Layer 18 of a small transformer language model trained on English Wikipedia (23 layers, counted from 0, width 64).
A neuron's activation on a vector x is SiLU(gate . x) times (in . x), where the dot is the dot product.
The model reads these tokens: " of" " the" " same" " paper" "." " His" " mater" "n" "al" " grand" "father" " was" " a" " journalist" " of" " the" " Pear" "l" " River" " Daily" "." " He" " was" " raised" " in" " Hong" " Kong" "'s" " W" "an" "ch" "ai"

The vector x that enters this layer's MLP at each token. A number n stands for n times 0.042.
0 " of": -27 -4 -1 -13 6 28 40 -5 49 -13 -23 20 28 7 1 45 44 14 21 5 9 -5 -30 -3 -14 -4 -64 -11 14 33 13 -39 -33 -18 34 9 26 -5 9 4 -29 -23 -21 -17 -33 -16 18 9 -6 2 -12 0 6 -49 32 45 -11 12 18 -10 -38 21 -17 6
1 " the": -20 -4 6 -4 51 3 -8 7 -29 -7 -11 -22 43 8 -4 8 26 -11 15 6 41 -5 -2 -22 -9 -9 -40 -19 -5 53 -5 16 -3 -9 57 -14 43 13 -18 12 14 13 -6 13 -61 -13 16 -26 -41 -21 -26 11 23 -8 2 25 -1 11 7 -13 -63 24 -13 -23
2 " same": -18 -20 -27 0 31 10 -7 4 -6 -17 -25 7 18 14 2 -18 37 -19 10 -30 20 23 3 -18 -11 -4 -15 4 -10 44 10 22 -11 -17 40 -3 32 -14 3 -17 -14 -8 -40 11 -3 -60 1 -16 -29 -42 -27 6 29 5 -23 63 -3 14 20 -7 -42 33 -34 -45
3 " paper": -19 -52 -14 3 -18 5 -20 -20 -28 -32 -11 6 5 1 8 -20 61 -23 7 -17 22 0 -11 13 -22 12 -33 1 3 10 14 15 3 -22 40 -9 40 -19 3 -44 -7 -15 -47 -36 -22 -45 -11 -15 14 7 23 1 1 29 -2 44 43 3 32 -15 9 38 -2 -27
4 ".": 22 -6 23 12 -10 -23 -40 -30 -12 -14 -6 -11 -13 8 15 12 -12 7 -8 51 24 -13 -7 -49 -10 16 -57 25 -9 -6 47 -15 17 -2 7 36 24 -3 9 -33 1 -20 -15 -14 -3 -3 -6 10 -1 -3 -34 -50 -30 -2 39 61 2 50 18 -3 -25 -5 6 -7
5 " His": -4 -7 -9 33 47 9 -48 0 5 5 9 -22 -15 -18 -37 -7 42 -60 9 17 16 -6 -24 -24 9 1 -15 0 -15 27 -4 21 13 -25 46 10 43 -16 -16 -9 -11 -2 13 32 -51 -10 11 2 22 -17 -44 -11 6 19 16 49 -24 -7 -3 10 -36 37 -5 -7
6 " mater": 41 17 -10 -2 -8 4 -14 -9 -18 2 11 -21 -17 12 -6 7 48 -19 -15 11 -3 5 0 -1 -4 6 12 3 -18 4 11 13 -11 -79 6 -45 6 -18 24 -16 -24 -4 -13 0 -70 4 -38 26 -10 -34 -34 -11 -44 -1 4 9 -37 48 -7 2 43 30 10 2
7 "n": -6 -6 11 -33 48 -4 -13 20 9 -45 43 -3 -6 -36 27 -5 2 -3 -30 -20 45 -28 -37 -10 38 11 30 -27 -19 -9 5 19 -41 -26 -18 -69 35 -20 -3 -12 -4 -8 3 6 -2 -8 1 34 -41 -29 -14 -29 -22 11 -20 -6 12 21 21 5 -4 15 8 -10
8 "al": -8 -35 5 20 34 3 -33 21 4 -30 19 14 -39 12 -29 -22 41 -28 11 -4 30 -15 -40 28 13 -24 -12 -25 2 6 8 21 -46 -31 32 -6 -4 -27 3 11 5 -37 15 12 4 -23 -20 -9 -6 -18 -6 8 19 32 31 19 -4 8 -18 0 -42 74 22 6
9 " grand": -5 -55 -11 4 26 29 10 -8 -58 -1 -7 -15 -5 15 -10 0 3 -10 -55 -6 3 10 -3 16 -3 -24 32 11 -52 17 -9 22 -38 2 39 1 26 -38 35 -13 -19 16 1 13 -40 -21 4 25 3 0 5 40 21 -1 39 -4 -48 -35 10 8 -11 29 9 6
10 "father": -28 -37 -27 -27 -1 -7 0 -13 -40 -20 -8 -16 -31 14 15 -8 33 -7 14 -6 14 -4 -18 9 4 5 -18 -14 1 -5 61 0 -33 -36 16 -44 8 -4 1 -53 22 3 2 -24 -52 -11 -23 3 13 -60 14 1 9 24 -39 -1 22 23 -7 -21 21 42 -1 -21
11 " was": 9 -26 -17 13 53 -4 26 -43 0 7 8 -31 16 -20 47 -1 42 3 -38 9 20 -37 -9 -18 -11 -7 -20 -22 28 -7 37 7 19 -27 18 10 -8 -52 20 20 4 -42 35 24 -24 21 23 39 -10 -10 -11 -21 -19 10 -19 1 -40 22 18 -6 9 19 6 -28
12 " a": -28 -2 2 7 42 -8 -14 -17 4 0 13 -39 5 -4 5 -43 27 7 -2 -16 13 -36 -23 -27 3 -22 3 0 4 20 27 5 20 -17 43 40 14 -16 30 27 9 -38 21 52 -13 -4 -7 39 -11 13 -49 -6 53 40 -21 23 -44 -13 23 -12 -21 14 1 -2
13 " journalist": -52 -25 -37 6 -8 28 28 -10 3 -7 13 -33 20 18 22 1 55 25 -10 -5 31 -27 -9 -21 0 2 -16 -10 18 -17 32 53 0 -20 44 22 0 -49 48 -46 21 3 8 13 -25 -3 -23 4 0 -33 -7 14 8 24 -20 9 -12 -18 -15 -10 41 12 6 -3
14 " of": -44 -7 -13 9 11 49 18 0 52 -16 -15 -2 10 -3 18 10 63 -7 15 5 35 -25 -27 -22 3 -4 -42 -19 -12 23 18 -28 17 -27 15 23 5 -5 1 16 -7 -25 -7 21 -41 -24 10 32 -9 -14 -28 -16 1 -5 27 31 -21 6 1 -30 -50 46 -13 20
15 " the": -36 -14 -12 3 44 11 -9 15 -16 -16 3 -17 31 -17 10 -10 25 -17 9 6 61 -6 -1 -35 -2 -6 -12 -18 -14 46 -9 24 12 -6 62 10 24 4 -1 1 30 8 -7 23 -56 -9 12 -3 -48 -24 -33 18 30 -10 13 20 -2 3 7 -7 -57 33 -7 -20
16 " Pear": -32 -39 -22 -24 -28 18 -19 14 4 -25 31 -2 5 3 -14 14 32 9 -8 16 -1 48 -6 -34 -15 -7 28 20 -21 19 -48 16 -8 30 -3 13 32 -29 45 -28 -7 -17 9 9 -45 -1 -32 34 -53 -20 0 6 8 -9 0 4 1 -51 -12 16 30 16 32 -8
17 "l": -14 -69 1 -5 20 15 -59 1 14 -12 -11 21 -7 27 0 6 25 0 18 4 25 15 -3 -2 9 -11 8 -30 5 -8 -1 -27 -32 11 20 -38 -7 -13 40 -22 36 -6 11 -34 -38 -39 30 -12 -56 -3 15 -33 46 15 5 9 5 17 -2 16 10 10 26 -35
18 " River": -38 -95 -10 -30 -33 11 -37 14 8 -12 -5 13 -3 21 15 -27 24 22 27 0 20 -5 1 18 2 -27 -23 -25 -11 -13 0 3 -20 -9 42 -20 8 -8 0 -1 0 -2 18 -24 -32 -13 -5 6 -51 3 15 -1 37 1 29 22 28 -3 5 20 -6 42 24 -35
19 " Daily": -36 -46 -34 -33 -41 -15 -2 -4 4 -8 10 -7 -17 11 -16 -19 32 20 -15 11 65 14 15 -27 -29 10 -7 10 -26 -3 6 -17 -9 6 32 -32 19 15 0 -29 -41 -34 11 -13 -46 0 8 10 -65 30 7 -10 30 0 10 3 24 -7 -3 -1 -36 -5 26 -14
20 ".": 13 3 21 -4 -24 -18 -40 -40 -24 -1 -2 -9 -5 -1 16 7 -22 -2 -15 30 32 -23 -9 -30 14 15 -65 28 -12 -9 53 7 -2 5 30 35 6 9 21 -32 14 -25 -3 -14 -5 -17 8 22 -9 -6 -27 -42 -16 0 33 56 -3 61 5 -6 -10 15 22 -22
21 " He": 14 -3 -3 -11 35 -28 -2 -55 0 8 11 -35 -29 -9 -25 1 30 -18 -19 7 13 19 -28 -2 1 -28 1 32 -16 -18 32 48 37 -16 -17 -20 -7 0 -18 -23 15 -51 34 25 -30 10 50 21 14 -28 -24 -26 7 -6 -10 -5 15 39 -7 -32 -18 39 11 -19
22 " was": 10 -15 -6 21 27 11 23 -39 -10 14 11 -20 -2 -32 38 1 35 -22 -45 9 20 -32 -17 -28 -15 -15 -19 0 15 -27 27 10 18 -35 9 13 -1 -28 37 39 -7 -31 44 25 -30 25 38 39 6 -10 -23 -36 -3 12 -20 -7 -40 25 13 16 -3 29 9 -24
23 " raised": -22 -28 1 8 -3 4 13 -24 14 -4 8 24 -21 -2 20 -1 46 1 -1 -35 -4 -45 -7 -18 -8 -25 7 -28 23 -14 3 13 14 -10 39 1 -13 -32 38 8 -45 -28 1 27 -22 -42 -11 -13 11 7 -25 -4 -35 49 42 -7 -47 57 17 12 2 22 32 11
24 " in": -4 -2 -13 7 -5 -13 16 -7 55 -9 -7 0 -9 15 19 31 64 -8 11 4 15 -10 -19 -8 16 -29 -27 -5 30 25 18 -37 -6 -40 -6 0 4 -40 -11 38 -1 -15 25 33 -46 -44 25 -2 -8 12 -19 5 3 -35 46 8 -41 27 18 -30 -23 13 23 -15
25 " Hong": -27 -40 -37 -15 -42 2 24 -25 39 1 -44 -8 35 3 -6 27 16 -13 20 26 11 37 27 3 -11 -50 34 0 -11 12 -8 12 3 15 0 -4 -11 15 21 1 -19 -42 6 -19 -59 -28 -2 -51 -33 -13 -15 -7 14 -3 -10 -14 5 -9 -48 -16 -2 -3 9 -28
26 " Kong": -9 -57 -23 -33 -50 -11 -17 -11 39 -20 -12 22 10 22 13 -29 25 -23 0 -22 15 14 5 -2 26 -16 -47 5 -11 23 5 -9 33 -19 50 5 -19 -26 4 -15 -23 -26 17 -10 -44 -16 25 -4 -46 -11 18 -23 35 9 41 -8 9 -28 -19 18 2 10 24 4
27 "'s": -2 -24 -20 -7 16 4 -14 13 17 -1 4 -21 4 -29 0 -19 43 -34 0 -9 38 -27 9 -2 47 1 -23 -30 5 39 -8 14 -9 -11 76 8 9 -11 1 12 -9 -5 12 50 -59 -29 18 2 -21 6 -20 24 25 13 22 20 -20 -15 -15 11 -50 25 0 -29
28 " W": -7 19 5 -1 -2 11 7 -15 4 -22 1 -31 40 -16 -2 -11 22 14 -29 6 40 9 38 -21 47 28 29 -28 -16 4 -6 2 20 11 24 -3 3 -42 25 44 -2 -10 -30 10 18 -2 -17 2 4 35 -7 -35 18 11 -20 -62 40 -6 -5 66 -13 7 38 -5
29 "an": -13 -45 -3 -20 -20 -5 4 20 26 -38 -11 -6 -11 5 -28 8 31 17 -2 11 26 21 6 18 -24 -13 -13 9 -34 43 -39 19 10 10 18 -2 15 -38 34 14 3 -28 29 -36 -23 6 -1 -46 -30 -3 -4 -41 16 44 -4 -40 16 -1 -29 -1 12 15 56 -24
30 "ch": 9 -64 -24 -22 -10 34 -14 -11 23 -38 -28 -1 -8 2 14 -22 13 5 0 -10 28 -2 8 39 15 -1 3 -37 -11 16 -20 1 -3 25 20 -5 14 -38 -8 6 7 -30 8 -30 3 2 6 1 -21 6 24 -24 50 25 -30 -34 31 14 -7 2 24 7 86 0
31 "ai": -20 -74 -40 -26 1 1 -13 17 17 -22 -14 -11 -8 -4 14 -20 23 -29 25 -6 30 7 11 13 9 0 -47 -24 -25 35 16 4 1 -2 54 -9 -6 -15 1 5 -8 -25 13 -7 -19 -29 15 -3 -68 7 -1 3 14 25 6 13 18 -34 -37 -5 6 15 48 -30

Each question shows the input weights of one neuron of the MLP. A number n stands for n times 0.0054.

n99 gate: -27 25 -7 -2 14 3 5 16 15 21 4 -7 -15 35 -13 -40 4 -3 36 5 -29 16 30 9 10 -28 -5 -11 29 4 0 -20 34 32 -17 23 -53 20 -65 -8 -17 22 -36 8 17 -1 17 -8 -7 0 -2 15 -1 -7 10 -29 3 -22 25 -43 0 39 1 -59
n99 in: -55 2 10 7 32 -40 19 26 12 21 -22 -9 -11 36 -19 -2 13 7 14 16 -32 71 -11 -11 20 -53 -16 -9 -8 -34 34 17 28 -3 -29 -4 18 9 14 -7 15 1 -14 5 -22 -12 -15 -28 11 -29 -37 -14 -11 -18 -8 -26 13 -8 26 5 -20 -37 -25 6
Which token does this neuron like most? 30 "ch"

n1 gate: 0 -13 15 19 -18 28 -14 -6 30 -17 22 10 -31 15 3 -15 -15 -56 30 -7 4 -25 6 -16 -41 -43 -26 -22 -16 13 16 -1 -11 -8 -21 -10 -62 27 -42 20 -63 -18 -32 0 -11 -20 -11 -28 21 -21 9 -21 31 -17 -4 -34 -32 -21 6 -11 -31 -2 -30 0
n1 in: 25 -15 8 -17 10 26 -12 48 -25 -10 21 29 -43 3 13 10 21 22 15 11 19 -15 21 14 -18 21 -24 12 -40 21 1 -32 59 -21 9 9 -19 8 11 14 -6 32 -12 -21 7 -15 -13 14 -1 45 -17 -20 18 -30 0 13 -15 -8 -36 24 -21 47 -13 36
Which token does this neuron like most? 14 " of"

n145 gate: -9 36 23 -34 -6 -14 24 -4 6 -35 15 -23 10 22 34 9 -20 -6 22 -10 3 -17 -54 -23 6 -37 6 -10 5 4 22 -13 -51 -23 -18 1 -7 -42 41 -2 3 -29 -25 11 -36 -12 14 20 13 -16 -22 -26 -15 -37 10 4 -15 3 6 8 12 -1 -43 39
n145 in: -39 42 -6 -3 -38 17 26 -21 27 36 31 -12 -2 -18 32 6 -21 -14 -37 -10 -14 -6 17 -20 -50 13 -15 -28 -22 20 7 -5 19 18 -2 -33 14 7 1 -12 -25 -38 -1 23 0 -18 -29 30 26 7 13 21 20 9 12 1 -20 15 12 -3 20 19 -27 14
On which token does it fire most, and how strongly? 14 " of", at about 2.1

n143 gate: 24 37 28 4 40 -35 23 5 5 -14 -53 15 14 -65 -11 40 -40 17 -34 11 -49 -3 -4 -38 -12 -6 10 2 13 4 20 -14 0 10 -18 -16 27 -28 3 2 -26 -23 -4 -5 37 13 18 -2 52 21 11 -25 -15 -20 8 30 -35 -6 66 -5 16 36 21 44
n143 in: 18 36 1 -19 8 1 12 -39 44 -12 -36 7 -7 -31 33 -21 0 14 -27 -38 -5 16 18 -2 0 -20 8 3 32 -3 50 -19 -9 18 -23 -28 -28 1 -5 55 28 -30 11 -2 -25 11 13 -1 -33 4 11 14 -40 -16 -12 8 -19 29 5 15 -28 -32 52 41
Which token does this neuron like most? 11 " was"

n41 gate: 13 9 1 -34 19 -2 -31 0 -9 7 24 34 -45 26 -29 -21 -20 13 -50 -3 -32 48 18 32 -6 -18 -15 7 18 54 14 20 11 15 -16 -17 10 45 -13 -43 -11 -2 7 6 11 45 -17 -5 19 -52 50 -24 9 -5 -26 -1 15 7 8 -17 -26 -21 29 -14
n41 in: -10 -10 -23 12 -47 -19 19 30 -33 28 -33 7 -33 -51 -10 -23 -3 15 -16 -4 -44 8 -22 7 12 7 13 4 22 26 34 29 -22 12 -23 -40 -50 16 -11 -34 32 27 17 1 17 -10 -42 -6 16 25 -22 -59 14 11 6 19 -2 -2 2 -17 10 18 -20 15
Which token does this neuron like most? 10 "father"

n137 gate: -3 -13 47 -4 35 -29 44 -6 8 -1 8 -15 10 1 -34 -2 -31 -18 26 6 18 6 33 -20 -14 -6 -11 -15 -25 13 36 -10 -18 26 0 -15 33 -22 20 -12 5 -19 -10 -33 -11 5 23 -10 22 27 -15 -6 -18 18 -2 46 22 -29 11 -14 47 -6 38 3
n137 in: -3 -9 31 11 18 2 13 -33 30 15 41 5 8 -4 6 -11 5 -26 -3 -5 12 13 13 -42 -30 -21 -4 -14 -22 6 22 -5 -26 3 31 40 -21 4 -25 -40 -18 -29 34 5 12 19 -8 -21 -15 -15 0 27 -16 43 -38 22 12 -13 20 -3 6 5 -2 -10
Which token does this neuron like most? 31 "ai"

n31 gate: 6 39 -2 -38 26 5 -12 -38 -25 -40 -19 -20 -19 11 -6 9 -38 -10 -8 11 -8 -4 -21 16 -35 3 9 -2 19 1 -20 -4 7 5 23 -50 14 7 -15 41 -11 11 -3 44 -34 -5 -15 -2 -20 -15 -12 29 -19 19 3 -32 19 -26 14 -54 70 -8 55 18
n31 in: -19 24 2 15 -10 -13 -43 8 -25 -24 3 -37 -5 -12 -19 -10 6 -19 3 -38 -17 -28 -32 9 -51 21 19 -35 5 -10 50 -5 10 20 -3 -23 16 9 -9 -12 2 27 38 -2 -28 -57 -20 18 -48 6 3 35 -19 30 3 -7 7 2 -19 -37 26 -6 26 -5
On which token does it fire most, and how strongly? 6 " mater", at about 1.7

n83 gate: -29 12 4 30 -19 -34 -48 -13 -38 -15 -17 12 -4 -56 -19 -30 3 -18 -4 -16 10 13 -15 29 6 0 39 72 16 2 28 -10 -31 20 10 34 -21 21 -2 12 -44 17 -37 4 15 12 14 -48 6 -13 -4 3 71 -20 -11 -13 -19 -11 10 2 -31 -4 -14 44
n83 in: 5 29 -28 12 -13 -34 25 -60 -12 18 6 36 -9 -29 -15 -31 26 -21 14 5 -34 -45 32 -25 25 -21 -20 -2 13 5 -2 -7 8 -29 11 -20 2 15 10 49 32 13 6 -12 -45 -15 31 -14 -24 33 -22 -13 10 3 -31 6 -2 -20 3 7 -13 -36 31 58
Which token does this neuron like most? 12 " a"

n82 gate: 24 5 -35 -13 22 -10 -28 11 -16 35 -33 -23 31 26 -15 16 -16 -33 17 0 -73 9 14 1 17 12 29 24 -24 -3 1 42 41 -17 8 -33 -10 -7 -24 -37 6 -21 2 44 -17 5 33 -30 14 30 -12 1 -41 31 -13 16 5 2 -28 -25 7 22 -35 18
n82 in: -31 -3 12 -15 26 -21 -19 15 3 26 -18 -23 25 -14 18 -25 -28 -26 -17 21 12 37 -10 7 3 37 -12 30 -4 8 17 4 -33 6 -36 -17 31 -17 17 15 -10 -17 43 37 12 -13 -2 6 27 -51 -23 -6 0 -6 12 -7 51 25 17 16 2 -55 -15 12
Which token does this neuron like most? 21 " He"

n88 gate: -4 52 -35 -50 4 -30 -16 -17 -23 -15 0 -27 -13 19 -12 -13 -13 13 30 4 22 7 12 -8 15 -13 -50 -1 -27 10 -3 11 5 3 -2 -43 3 58 2 -34 -2 -21 17 -18 13 17 -11 -28 -2 -24 21 10 -39 37 7 31 26 -37 -2 -44 -23 14 33 -24
n88 in: 41 -50 -15 -24 16 -14 39 -2 -12 7 -8 24 -13 -4 22 -6 5 15 -30 19 17 16 8 -30 -23 -9 28 -5 -6 -14 -56 -15 16 -18 18 0 -12 -20 -41 -9 -42 22 -4 0 42 18 35 -42 7 -1 -14 -27 3 1 -17 21 -21 33 6 6 -22 1 17 28
On which token does it fire most, and how strongly? 19 " Daily", at about 1.4

n121 gate: 16 43 -29 10 16 -62 5 -36 -48 41 -48 0 39 -34 -17 48 -28 12 -1 16 15 39 -3 -27 19 5 -10 -9 -6 8 -1 0 7 -39 21 13 26 -14 12 7 6 29 13 44 15 -22 -12 4 -19 0 63 -9 0 18 13 10 -29 -8 -11 15 -1 3 36 2
n121 in: -6 6 37 11 1 -31 9 30 6 -13 15 -19 -47 33 24 -24 -7 -27 -6 -4 -14 -21 26 -29 15 -7 -13 34 14 -16 -15 21 -27 20 6 -16 14 25 -6 -22 13 -29 -16 -44 -8 42 9 19 23 -18 21 -29 69 49 -18 19 -12 -15 -33 14 -30 -21 -13 -15
On which token does it fire most, and how strongly? 20 ".", at about 0.59

n126 gate: -4 14 18 52 34 16 -24 17 39 -32 -12 -11 31 13 21 0 -23 32 -9 -14 13 -11 -46 -11 -25 13 25 -20 32 31 -15 -36 -23 -26 -9 -15 30 -7 -20 -23 8 -28 -65 -5 35 -15 18 -7 -16 -5 -31 19 7 15 15 -25 14 -2 1 22 -16 57 -19 -12
n126 in: -12 18 43 7 15 51 13 -8 2 -28 5 22 -33 -21 -7 27 -22 -12 5 35 25 3 42 30 20 40 25 -21 40 36 3 6 -3 -29 -16 -1 13 -1 -8 45 -17 -50 -26 21 -7 29 -6 9 4 -12 -5 29 -8 46 2 -5 -30 42 -28 24 -6 15 -33 6
Which token does this neuron like most? 8 "al"

n120 gate: -29 5 -1 -8 0 39 7 13 15 19 13 -37 -29 -24 -37 -19 -54 -16 12 22 20 -11 -53 7 -7 -16 -16 -5 -10 7 50 4 39 -27 -6 21 23 -14 -14 14 2 -3 -25 52 -6 31 0 9 -31 28 14 10 6 6 -20 19 1 -59 -7 -46 3 49 -1 5
n120 in: -14 -37 51 -10 26 6 14 -5 -24 22 17 -15 29 9 -19 37 27 -30 4 -10 48 1 9 6 -28 -8 26 7 24 52 28 24 -28 -28 -4 -33 3 19 -2 -25 -13 -37 25 11 -1 21 10 -22 -16 -15 0 47 -11 8 -17 -33 -5 28 -45 -37 33 10 -13 9
Which token does this neuron like most? 21 " He"

n184 gate: 15 9 17 -12 -6 -7 26 13 20 -5 -13 -31 -28 -31 21 26 -37 15 18 14 -7 43 44 -4 -63 23 5 -4 25 -15 24 43 21 -13 -11 0 -9 -16 7 4 -28 -50 -11 8 -18 21 34 -12 -12 -3 35 -51 40 -14 18 13 -47 0 14 -20 0 10 -41 -35
n184 in: -7 37 21 -26 -14 12 16 5 4 -20 -18 -36 -42 -6 -12 6 -5 -5 56 32 11 54 -47 -9 46 -8 24 31 4 -34 27 0 -8 -15 23 -36 -10 -29 -23 -8 14 22 -3 18 -6 -12 4 5 23 9 1 -22 11 46 -23 -2 -14 -30 -32 -12 -35 16 0 -25
On which token does it fire most, and how strongly? 21 " He", at about 2.3

n78 gate: 5 29 14 -3 11 20 2 -4 36 15 -12 23 16 -8 -11 -8 -27 6 -29 35 -28 -8 -12 -1 27 -35 63 0 -3 11 -9 37 24 39 8 27 -36 -13 33 17 -2 -27 32 9 -37 -48 -2 -1 -31 17 -16 0 1 17 -34 -15 -18 45 -34 14 13 13 -30 14
n78 in: -12 35 36 21 -26 24 6 -2 -8 -12 -27 23 0 8 48 11 -9 -8 25 8 13 -4 -17 19 24 7 20 7 15 25 13 -7 -33 19 -24 24 -39 -19 29 10 -25 10 46 5 -15 -34 25 8 -8 39 39 -37 6 50 11 16 -5 28 -26 -5 20 3 -14 -15
On which token does it fire most, and how strongly? 23 " raised", at about 1.9

n29 gate: 32 22 -8 1 3 18 33 -25 -12 -12 -11 13 -45 -22 67 -1 38 10 -17 -15 -4 8 11 -30 15 18 -43 9 28 11 -8 3 -4 39 -13 22 -9 8 -8 -27 31 -27 47 -30 36 13 1 22 25 14 -29 -14 1 14 22 -11 -28 4 4 57 29 -25 5 5
n29 in: 25 25 41 -15 -8 0 40 24 -11 8 -12 -21 19 34 -21 18 4 -24 17 35 -17 -3 -6 13 -21 12 3 0 11 -28 -30 1 1 -15 -47 -31 16 -19 -3 -15 0 -29 14 -14 -38 -16 -11 3 -25 -26 -48 -6 7 -13 -21 -1 18 53 -14 -22 35 16 -24 5
On which token does it fire most, and how strongly? 27 "'s", at about 0.47

n90 gate: 20 -16 9 2 -5 36 -6 46 1 -7 6 11 -24 5 3 -13 -7 -9 -26 -1 17 -30 22 -22 -16 13 -21 16 -17 -13 14 -7 34 13 -14 3 12 9 17 -12 -51 22 1 -7 23 11 41 1 -20 -16 21 -44 21 -16 43 -3 50 13 -12 -5 39 -18 -4 53
n90 in: -17 -4 27 -19 37 21 23 27 41 -32 39 12 29 30 40 -25 6 -21 -10 -6 24 -12 6 -29 -15 -5 -23 27 5 -6 43 -26 12 -16 -6 2 -28 29 4 -4 -3 25 -13 -23 -8 -29 -19 18 -6 10 30 -7 -11 26 5 -9 -5 -42 26 -21 11 9 -11 2
On which token does it fire most, and how strongly? 26 " Kong", at about 1.4

n134 gate: -10 4 26 -71 22 -34 -16 42 -3 -15 -1 48 -41 -15 -6 -13 -18 12 -15 -15 17 17 -30 -6 4 -27 -15 -25 -2 32 -26 -42 19 43 34 -2 -35 15 -14 13 26 -2 -9 14 11 47 -44 -30 -23 32 -15 10 -28 -21 -32 56 25 33 -19 -13 17 -8 0 6
n134 in: -3 -34 -6 -2 38 -28 6 -14 13 18 -11 -12 19 16 10 -33 -23 -24 8 13 5 11 -19 -3 -43 28 -13 32 56 3 -47 -31 2 -9 -8 33 -5 -38 48 16 -19 -4 19 -2 -34 27 -7 45 -17 -22 -14 -1 -29 22 11 24 21 6 -10 -5 -30 -16 28 -43
Which token does this neuron like most? 31 "ai"

n117 gate: 3 0 14 42 14 39 18 -32 1 -23 -44 22 39 -28 25 -27 10 57 3 -3 -20 -15 33 8 -4 -4 13 -52 43 -34 -10 11 7 -20 7 42 -9 14 9 0 -33 28 -13 35 4 43 5 -46 -17 1 -51 -2 -35 -8 36 32 -37 -27 -5 31 -14 -20 -41 -28
n117 in: 10 23 -6 -4 11 28 26 4 -2 -16 -4 3 11 -62 40 12 29 44 -18 -12 -40 10 -26 -26 -17 19 15 -30 -37 -14 32 3 7 -4 -1 9 4 -14 -3 6 13 1 9 -32 -2 11 10 -31 -5 -25 -19 12 -34 14 -28 -30 -48 -2 0 36 -35 -40 -36 -9
On which token does it fire most, and how strongly? 11 " was", at about 2.1

n94 gate: -7 -14 9 -23 17 31 -1 -30 8 15 -20 -19 20 -31 -19 64 15 -2 29 19 26 44 -8 51 14 4 55 -6 -23 9 -14 30 28 20 -1 -18 7 -13 -9 -4 -31 -43 -4 -24 6 -1 65 7 16 -5 -7 17 7 -24 11 -16 -19 -4 11 -4 18 -24 5 -50
n94 in: -22 -5 10 -13 31 -42 14 13 17 -5 7 30 -20 13 17 -51 -7 13 3 -10 -20 -18 25 3 -13 -4 8 13 22 -16 17 -29 -47 -21 18 -26 9 13 31 2 47 -19 8 34 -5 -35 -9 8 -31 -34 -14 -40 -5 12 12 10 42 -1 0 29 1 10 17 8
Which token does this neuron like most? 17 "l"

n136 gate: -23 -3 35 -9 -9 -17 15 -5 -10 29 -16 -4 -17 35 80 0 -35 -8 -14 1 9 32 2 -3 16 -8 8 -10 -23 34 -14 -31 6 -30 -21 30 -9 9 -31 -16 15 -42 29 -9 -6 -7 -3 -11 -29 -9 7 22 -6 3 22 11 -32 16 59 -12 44 -69 13 26
n136 in: -13 -46 1 28 -4 24 -42 3 34 -31 14 4 -20 -11 -13 -16 10 -45 -13 -9 -2 2 6 -13 29 17 18 50 -3 28 3 -16 -14 33 8 -30 -19 -21 -25 3 -15 -23 -34 -14 -10 23 3 6 -7 45 12 -37 -17 12 0 3 40 -21 -26 6 -52 52 -48 7
Which token does this neuron like most? 26 " Kong"

n162 gate: -4 28 21 8 27 41 -49 -9 19 10 26 -4 -36 28 5 -2 65 -28 13 -10 35 -12 -20 -3 25 8 -31 -32 10 -4 -3 36 -5 15 5 8 7 53 -2 -16 -2 5 8 33 0 -8 -18 -14 -31 -28 23 12 -8 -39 68 19 -46 -13 -29 -29 12 7 2 -12
n162 in: 32 -18 -19 -9 -35 -47 27 -50 15 -10 11 -24 -25 -6 -11 35 -24 26 18 15 19 -26 -2 -21 -4 -10 -3 -11 12 -21 0 -3 27 -16 15 24 -2 19 -6 29 -25 5 41 -11 -3 59 -22 -2 -10 19 -8 -14 42 24 -21 15 27 5 -17 29 4 7 15 -33
On which token does it fire most, and how strongly? 20 ".", at about 1.1

n140 gate: 22 -12 34 37 1 17 -18 10 31 -32 15 24 10 9 -15 -32 59 -33 9 9 -28 1 -39 7 -36 -36 14 -26 -6 -1 -20 35 -14 -15 33 6 -24 20 23 -7 -43 19 -22 -17 17 44 -14 35 32 25 -54 24 -5 58 27 -14 -35 -17 -3 -12 5 -15 -16 20
n140 in: 4 -8 -2 24 13 -38 7 10 4 -39 -24 -8 -7 13 30 -37 -8 28 31 -24 42 -11 -4 -13 23 20 -7 -3 9 28 -19 -21 -49 16 -12 -16 -20 -8 -47 12 28 -11 21 -11 -33 23 -5 31 -43 -41 6 -25 19 -32 -20 17 9 5 -24 9 -34 16 -18 6
On which token does it fire most, and how strongly? 8 "al", at about 3

n51 gate: 18 0 34 -15 22 -29 -12 0 7 5 16 20 36 6 -19 7 39 3 -4 35 10 34 28 -36 18 -13 38 1 40 55 17 31 22 2 15 13 -35 26 -44 -26 -6 -27 -32 16 -20 -18 17 -28 23 -18 -5 -10 28 1 -46 -51 4 7 -17 -57 21 15 -5 -36
n51 in: 8 8 14 -20 -26 -20 -19 -1 -13 -45 -20 25 -8 -1 49 33 26 -26 30 -9 -37 12 -32 -24 32 -3 4 3 14 6 34 17 -10 -26 -34 4 23 -5 0 -22 -6 -24 -18 -2 23 -7 -13 -15 -4 12 10 14 14 51 33 40 -15 9 40 -24 -21 8 12 -1
Which token does this neuron like most? 2 " same"

n15 gate: 11 -11 10 17 27 -17 19 -7 28 45 -29 19 -23 -15 -4 -31 47 15 10 0 5 5 3 -10 36 7 -2 -4 -1 -5 -5 -40 21 -6 -12 -16 46 24 20 -21 -17 41 -27 -3 -35 -8 32 7 37 -22 22 4 -23 25 18 0 24 -19 -22 33 -2 3 38 -13
n15 in: -12 -30 40 10 8 -52 -8 -9 27 56 -8 7 38 -8 23 14 14 12 19 14 -17 -40 -49 9 -24 -22 -14 -25 -4 11 -22 2 12 30 3 -13 19 0 -7 -49 -26 1 12 -37 21 -27 -33 -14 17 9 -13 -10 -14 -25 8 -17 -35 -17 -19 -4 11 0 -13 20
Its two highest activations, in order, are on tokens 23 " raised", 0 " of"

n23 gate: -22 27 38 54 -26 13 14 -10 -20 10 -32 12 -9 5 36 45 -7 -1 -16 -21 -47 7 -28 44 36 7 -29 -5 34 -16 9 6 -3 10 -28 -16 3 -6 -4 -8 43 0 8 -8 -22 -33 -5 26 14 19 27 -14 10 42 -12 -38 3 -11 -14 32 -19 -24 -17 0
n23 in: 17 28 -7 4 -14 10 9 6 8 -35 34 -17 17 23 -44 15 35 -26 -4 6 15 4 -14 -6 11 -2 -31 -9 -2 10 13 -8 27 0 0 6 4 -12 -46 -12 -11 24 -34 27 -5 36 -9 -9 -9 15 53 -37 17 21 -17 3 36 17 2 -49 -5 -16 -9 33
Its three highest activations, in order, are on tokens 9 " grand", 18 " River", 25 " Hong"